Layer 2 of a small transformer language model trained on English Wikipedia (9 layers, counted from 0, width 64).
A neuron adds its activation times its output weights to the MLP's output. To switch it off is to set its activation to zero at one token and run the rest of the model.

Output weights of the MLP neurons that the questions are about. A number n stands for n times 0.0016.
n8: 29 68 -67 -196 13 -233 -53 -2 154 146 124 92 93 121 108 20 -240 19 4 -32 114 17 72 -67 125 10 -137 -51 70 76 168 125 43 -46 -44 10 -70 75 67 -57 104 6 35 -1 100 37 76 -246 38 221 69 -225 -280 63 104 17 79 -94 -56 68 -2 -84 40 -128
n16: 87 279 -24 -131 114 -121 6 -150 -13 -231 -23 9 -89 -65 199 -303 -141 -56 -29 -5 93 -17 38 42 -261 64 230 81 -18 61 -12 23 13 -18 96 53 241 65 -133 -8 71 200 -5 127 1 -279 -38 13 -30 110 1 138 206 70 214 -135 -54 -97 180 134 65 -60 18 -184
n27: -1 313 -183 66 -45 -161 60 199 324 -16 -7 -24 -186 94 75 44 35 -94 -144 -227 -38 119 90 71 -89 -183 -23 -26 160 -19 -36 -189 -61 -67 -21 78 -245 -68 201 -35 -261 21 49 83 -111 92 43 -38 34 -202 131 -99 20 -69 49 121 31 -65 18 -194 36 31 175 216
n33: 65 60 62 -122 -104 -141 -177 -102 102 46 -38 115 -4 117 -110 -91 -26 -81 250 -4 7 64 50 9 -8 212 99 -146 -112 81 -127 -134 -15 127 136 7 129 -72 79 -10 -37 -95 138 -134 -115 -34 -122 215 217 -91 81 41 -24 72 64 -170 -114 1 127 161 -88 -144 -208 -77
n34: -246 -158 92 131 83 -31 72 42 81 7 -152 -95 20 -58 93 -150 -31 -155 2 -137 -73 -7 86 -87 -156 -8 -15 8 -3 28 15 243 -203 -49 15 -109 -261 102 -61 -52 49 -51 179 -118 -73 5 13 128 -109 462 -127 -243 -26 -94 15 -185 -35 -50 -108 156 -89 -209 7 14
n42: 35 95 -361 -34 10 -82 -104 -131 -71 -216 -75 35 -75 -170 -127 -35 46 -100 -207 87 -83 -202 -9 71 35 14 -231 -50 36 -10 -120 -156 -154 39 95 90 62 -151 202 -40 -59 134 288 294 -56 -61 248 -39 -81 -66 -74 -98 48 6 99 54 132 38 27 139 -84 59 0 37
n43: -41 -13 57 63 -24 84 85 -80 32 11 -134 19 61 -35 -177 148 -27 -31 136 180 -179 -51 44 -133 -222 152 215 38 90 41 107 -171 -264 -98 33 -4 -120 120 366 -29 144 -108 -11 181 -21 37 64 80 236 77 47 179 -98 -52 35 52 -111 -34 -145 -80 -85 145 268 29
n52: -81 70 -60 -59 -239 -333 57 33 477 -9 -32 145 141 74 68 -155 -52 -23 14 218 305 66 150 -76 44 -92 65 -26 -49 36 -55 80 -108 -146 -63 20 -144 -46 56 120 111 -31 109 -125 -50 -73 89 -53 127 -22 8 -99 -208 -36 64 -47 23 129 -43 -71 -171 -238 56 36
n58: 345 -95 156 -99 95 256 43 35 -93 -143 -120 18 237 -152 -60 38 -45 179 61 -11 6 -216 -28 52 -24 41 76 150 -37 -75 -26 97 -57 -49 -5 71 2 -47 -210 63 -65 -328 13 -107 -94 -249 -64 24 -22 -86 -3 139 68 185 16 50 -221 -20 -46 -228 115 -51 24 -126
n59: 302 -131 69 194 110 -168 -34 124 -113 -15 108 -187 99 -178 1 -108 -47 -77 3 88 -44 20 -74 -42 30 -152 8 -52 51 -28 39 -83 191 129 233 74 213 -155 -61 11 26 -95 -21 89 -278 108 76 -145 152 -109 -56 18 88 88 96 132 -191 -18 80 -91 -107 37 -106 -95
n60: -56 -86 -112 -146 32 -240 129 -48 115 -172 -143 -97 25 115 32 -124 47 138 184 -155 -67 115 -7 70 117 93 -73 4 -35 152 122 195 -9 87 56 8 340 126 60 98 122 -23 101 -71 148 6 -129 214 -105 261 -92 -23 7 233 27 -121 37 69 23 52 -7 -200 63 -199
n62: -356 -288 12 -14 17 81 112 149 434 -35 -216 -122 -187 46 98 63 9 67 79 -24 -152 -18 229 78 52 -8 -12 -117 -136 87 45 -31 18 17 -89 -15 -15 -95 1 134 100 -46 -147 62 218 -16 -51 44 -68 -134 207 204 162 -41 -68 52 -144 -126 -142 18 73 -71 114 244
n85: -364 52 22 -101 84 234 67 -179 -292 71 62 39 138 171 11 127 -59 -100 -104 -194 65 -36 59 -88 61 -44 -39 54 -43 168 -58 62 -74 -190 7 -186 -123 337 36 101 31 243 -70 29 77 -27 13 -48 98 -67 28 -65 -107 -10 -139 57 142 15 -156 -165 -22 -114 -166 -25
n96: -101 -67 -2 118 187 129 102 259 4 -146 8 -8 -21 -44 113 10 11 122 -65 45 -10 -65 -254 -10 -187 -226 83 -28 35 -88 -213 -64 153 -210 -95 41 -169 -88 -107 107 -43 122 -139 198 51 65 75 -30 84 15 85 95 37 -48 71 -152 30 -62 -65 -71 162 10 -50 36
n114: -171 -14 -1 -49 216 152 -99 -18 281 107 172 -52 147 -98 -10 10 35 -179 30 282 -95 -10 122 -65 -97 -134 142 282 31 16 -3 -19 -95 0 -100 12 198 -10 169 -84 -100 246 21 145 80 -90 178 -29 91 69 30 65 49 -46 57 75 196 38 -64 -35 146 -110 -84 -14
n126: 166 200 100 87 177 187 93 295 270 -90 -100 -31 62 148 24 67 204 -159 224 -193 62 -118 109 118 -58 -123 -310 40 -242 21 -27 52 61 126 41 163 145 126 -26 -77 48 85 129 -83 8 -34 -16 77 9 -51 52 -50 -59 78 -22 44 54 166 129 -17 58 -52 -33 77

Each question names a token from some text and the token that comes next. It shows the activations a of the neurons there, in the order above. A number n stands for n times 0.0032.

Then comes g, the gradient of the next token's log-probability with respect to the MLP's output, scaled to length 1. A neuron's effect is roughly proportional to its activation times (output weights . g). A number n stands for n times 0.0009.

"en", then " c"
a: -37 2 407 -30 -51 -9 -71 6 -31 -20 -95 79 45 9 -15 -38
g: 52 -40 21 -258 -60 53 -252 82 119 -122 8 -77 30 -28 -168 189 -82 148 147 329 -98 75 35 18 -159 47 72 120 -239 -18 -168 -45 -137 -322 286 -82 -22 -182 252 348 130 49 -151 29 -29 158 -54 137 -60 0 153 -13 -169 40 -103 -77 2 88 238 63 99 -41 -34 -40
Which neuron, switched off, raises the next token's probability most? n27

"el", then ","
a: 17 45 187 34 -37 173 31 -4 -135 0 -19 84 77 -93 35 -18
g: 16 125 -69 58 -31 117 -60 -44 84 100 -60 183 -169 85 -326 41 -202 -90 -180 57 7 177 -218 -57 123 186 -221 -16 133 -132 -97 -21 13 -60 28 79 -122 -244 180 88 36 -19 -186 -13 79 199 111 52 -185 71 -225 -190 6 -455 -227 -158 -117 -147 16 51 -3 64 -27 -90
Which neuron, switched off, raises the next token's probability most? n16

"\n", then "H"
a: -66 164 -22 15 61 12 -2 -80 30 -5 -12 71 41 -6 25 -14
g: 150 -41 -128 252 -41 160 -6 -16 -60 -13 -3 56 271 -33 228 -94 75 49 -94 -50 6 -22 -20 26 138 -22 -44 -28 -29 -123 -2 -163 -172 100 -74 335 -12 168 80 61 -32 24 -462 -7 171 -12 29 -218 -15 113 40 246 -62 18 232 97 264 -235 -183 -204 74 94 37 -170
Which neuron, switched off, raises the next token's probability most? n34

"ock", then "ad"
a: -331 13 -55 -175 -68 -32 -92 5 33 145 25 89 34 -32 60 -20
g: 127 30 194 -63 -102 -9 130 -211 -144 -129 -112 166 70 -346 1 16 35 47 134 50 -17 -203 95 27 -50 146 -188 -67 141 124 112 34 -58 147 122 153 -3 153 -165 -111 -232 -77 171 -287 116 -245 -92 29 88 -170 -164 101 154 122 -115 26 -67 98 -39 -341 232 -106 -67 -75
Switching off which neuron hurts the next token most? n8

"ier", then "re"
a: 19 -26 33 91 49 43 -35 49 32 131 -51 27 84 -92 -24 -21
g: 61 -202 -3 31 31 102 78 87 -162 -15 28 -59 79 -273 -176 -19 -151 111 171 -6 -37 4 45 46 20 -225 -14 -53 -41 146 23 149 286 0 116 -66 305 -42 -107 -106 -17 -138 63 90 -4 30 -450 -209 -167 131 97 79 -22 68 351 -144 25 112 -267 -87 178 24 128 -70
Which two neurons, each switched off alone, lower its probability most, in order? n59, n58

"vious", then " one"
a: -6 -40 -15 -11 34 26 -21 51 -7 1 -7 -2 11 10 -1 -75
g: -32 18 100 -94 150 10 81 80 69 -54 -69 87 -144 -21 133 -160 -284 283 -102 250 124 -116 -150 -10 84 -202 168 134 141 -172 -21 174 255 73 112 -279 -81 -38 -84 102 -202 43 -102 10 -333 98 124 -141 107 -19 66 88 -71 49 312 32 66 135 -106 20 -156 163 49 -150
Which two neurons, each switched off alone, lower its probability most, in order? n126, n52

" the", then " United"
a: -43 -22 -42 -13 -1 -29 8 3 5 -14 1 68 45 20 -12 -47
g: 47 -101 -253 -74 108 -89 -21 20 15 -94 -107 -354 -52 3 33 -35 -171 149 25 73 -28 5 347 195 108 263 -16 -121 119 216 -262 -28 46 -18 -46 166 116 -90 -124 79 -217 -32 87 221 -61 -86 40 41 -108 -77 -81 -4 -52 -30 -62 -167 -21 -109 -221 -70 67 -245 -107 -379
Which two neurons, each switched off alone, lower its probability most, in order? n62, n126

" them", then "s"
a: -19 -30 50 5 26 9 -14 -4 -7 -146 31 -77 50 14 3 -18
g: 60 21 -159 -58 86 -160 -2 -12 -92 28 181 -122 61 163 62 -186 88 -8 -152 -153 79 7 39 236 86 -208 -158 133 8 159 -163 87 -20 382 -220 279 -145 -80 -19 -201 -7 -383 -153 -204 -79 167 3 -51 -45 -25 100 65 -7 -2 -157 82 46 -278 -124 -58 -72 -2 -178 12
Which neuron, switched off, raises the next token's probability most? n59

" but", then " the"
a: 1 -29 -64 -26 6 -359 -3 34 -7 -240 44 -45 -18 31 60 -123
g: 17 -144 -163 -215 56 -41 288 106 5 67 164 -219 -74 -39 165 197 7 -59 53 -193 79 -71 125 -62 -100 -22 200 92 -167 70 -94 4 -11 151 142 44 21 230 -44 -107 -88 -110 -139 -15 39 76 -103 -42 84 -14 -96 -231 -265 216 170 -176 -29 -473 6 -40 -56 45 242 -85
Switching off which neuron hurts the next token most? n42

"\n", then "==="
a: -61 31 -45 -34 -31 18 -6 -41 4 7 10 81 67 -8 21 -2
g: 1 -188 97 -149 -149 77 65 216 100 199 -358 171 -205 -52 23 191 -47 207 48 116 -313 -66 53 -163 1 -54 -118 115 190 118 -12 -59 80 125 273 -7 -136 -24 -10 20 135 -79 0 95 58 61 -114 109 13 -353 -57 -222 19 -50 -156 -143 -152 196 -10 149 -127 34 -45 -111
Switching off which neuron hurts the next token most? n62

" States", then " in"
a: -43 35 46 0 -14 38 1 2 50 -24 -36 69 61 -7 10 67
g: -58 105 234 267 225 -9 -62 9 101 7 51 215 -193 -49 -1 -105 -44 122 -16 257 -67 128 -242 -99 -48 94 262 102 148 -184 -44 -80 104 163 -88 336 2 -89 26 25 13 221 73 -197 -70 -112 -30 119 204 -48 147 106 -204 -162 102 289 -12 69 74 -48 -213 30 6 109
Which neuron, switched off, raises the next token's probability most? n85

"un", then "b"
a: 7 -52 -51 -2 11 -85 105 24 3 20 8 74 17 -85 -26 -36
g: 152 -35 -135 -98 -37 44 118 -23 -11 -46 -133 -106 137 4 151 284 157 41 217 -54 -91 14 2 -95 -342 -36 -2 159 -5 -260 -240 -107 -216 207 -273 20 32 -15 68 51 -149 129 -45 14 93 139 -266 -40 -38 -11 33 -141 -43 -236 225 -54 -24 -123 -254 -124 66 -260 145 36
Which two neurons, each switched off alone, lower its probability most, in order? n43, n62

"e", then "ane"
a: 0 7 -147 -2 3 -16 -16 -12 9 -17 32 -1 34 -35 -22 -6
g: 126 36 79 54 -239 -129 -217 -30 -68 -47 21 -163 -186 53 206 86 -223 6 -69 66 166 -14 -40 -145 138 0 193 181 21 237 327 -85 16 128 -157 60 -129 69 -4 -167 -5 96 49 138 -176 -62 61 -125 117 15 33 64 71 -120 156 -101 85 -212 -343 -220 9 3 144 -324
Which neuron, switched off, raises the next token's probability most? n27

"ist", then " att"
a: -11 67 35 8 95 -100 -27 5 35 144 69 57 4 56 -23 50
g: -124 40 112 45 -3 147 211 14 76 -111 -262 -172 45 219 79 59 63 76 -82 78 -139 55 356 -106 310 84 -61 13 -68 -79 29 85 -76 -113 -349 82 -131 -191 84 354 -179 27 112 -79 252 -120 68 171 -51 -17 151 61 -142 271 36 -88 12 -17 -55 -72 55 70 -78 -29
Switching off which neuron hurts the next token most? n62

"el", then " In"
a: 11 44 242 53 -33 217 40 -3 -117 -1 -15 98 74 -108 27 -13
g: -125 -114 39 302 26 -87 -97 -168 168 52 24 -6 -13 111 159 -13 283 -77 -105 90 62 50 179 155 265 -93 187 -126 -293 157 155 49 -10 -110 -51 -165 -130 92 -117 -160 164 112 -50 42 -278 -131 -50 201 -175 22 -97 97 28 -109 250 150 93 54 -64 -28 295 45 -146 -35
Which neuron, switched off, raises the next token's probability most? n42

" for", then " P"
a: -8 -8 -15 -25 3 -8 -12 -7 1 -12 28 275 56 -8 -19 -42
g: -6 128 146 141 183 -195 116 29 -13 -76 -113 -99 52 22 121 -13 11 -40 0 -86 22 -72 57 119 160 183 156 94 82 -86 -261 -67 72 114 241 -37 154 11 -27 -309 -42 278 177 63 113 82 -46 -78 -9 58 -62 -204 423 -325 -1 36 151 -216 -33 -76 -46 -37 -60 -275
Which neuron, switched off, raises the next token's probability most? n62

" to", then " im"
a: -2 -32 -3 -56 -8 -79 3 -3 0 -46 -6 46 42 -5 -37 -58
g: 56 -47 40 145 -108 86 -51 -129 -7 127 -261 58 74 -50 7 -26 96 136 117 216 38 10 -122 -112 -126 -65 -210 23 -335 114 23 124 -26 -161 -124 93 -34 -93 128 173 -104 154 110 -79 42 -175 145 325 -12 -136 81 117 -57 -143 -117 -100 14 220 142 357 67 -76 -32 371
Switching off which neuron hurts the next token most? n59

".", then " Y"
a: 11 -52 4 -79 -27 -14 67 -37 -17 -95 -36 -61 40 -5 6 -4
g: 41 -75 38 -235 -44 -71 59 -101 69 -135 29 90 80 -143 76 91 -21 26 -123 253 -119 -109 -8 126 -3 -101 37 17 197 61 380 62 -61 -176 171 63 -67 108 -456 146 -181 111 -104 -100 52 40 -223 -52 -105 214 -19 -73 56 338 -60 -15 -22 66 143 -304 -73 -39 56 68
Switching off which neuron hurts the next token most? n33

"earch", then " eng"
a: -301 3 -9 102 44 21 28 -1 -3 -16 -54 4 10 -14 -19 22
g: 39 66 -229 -88 102 7 -72 79 40 -3 -13 36 26 106 -73 -142 278 -121 145 11 27 -264 61 46 -68 97 -153 -248 -42 -5 -181 39 35 145 240 -107 150 -79 22 45 125 80 67 -173 -30 53 -17 286 -117 69 142 -161 -37 288 68 -183 301 -77 0 217 -217 -29 -9 -373
Switching off which neuron hurts the next token most? n33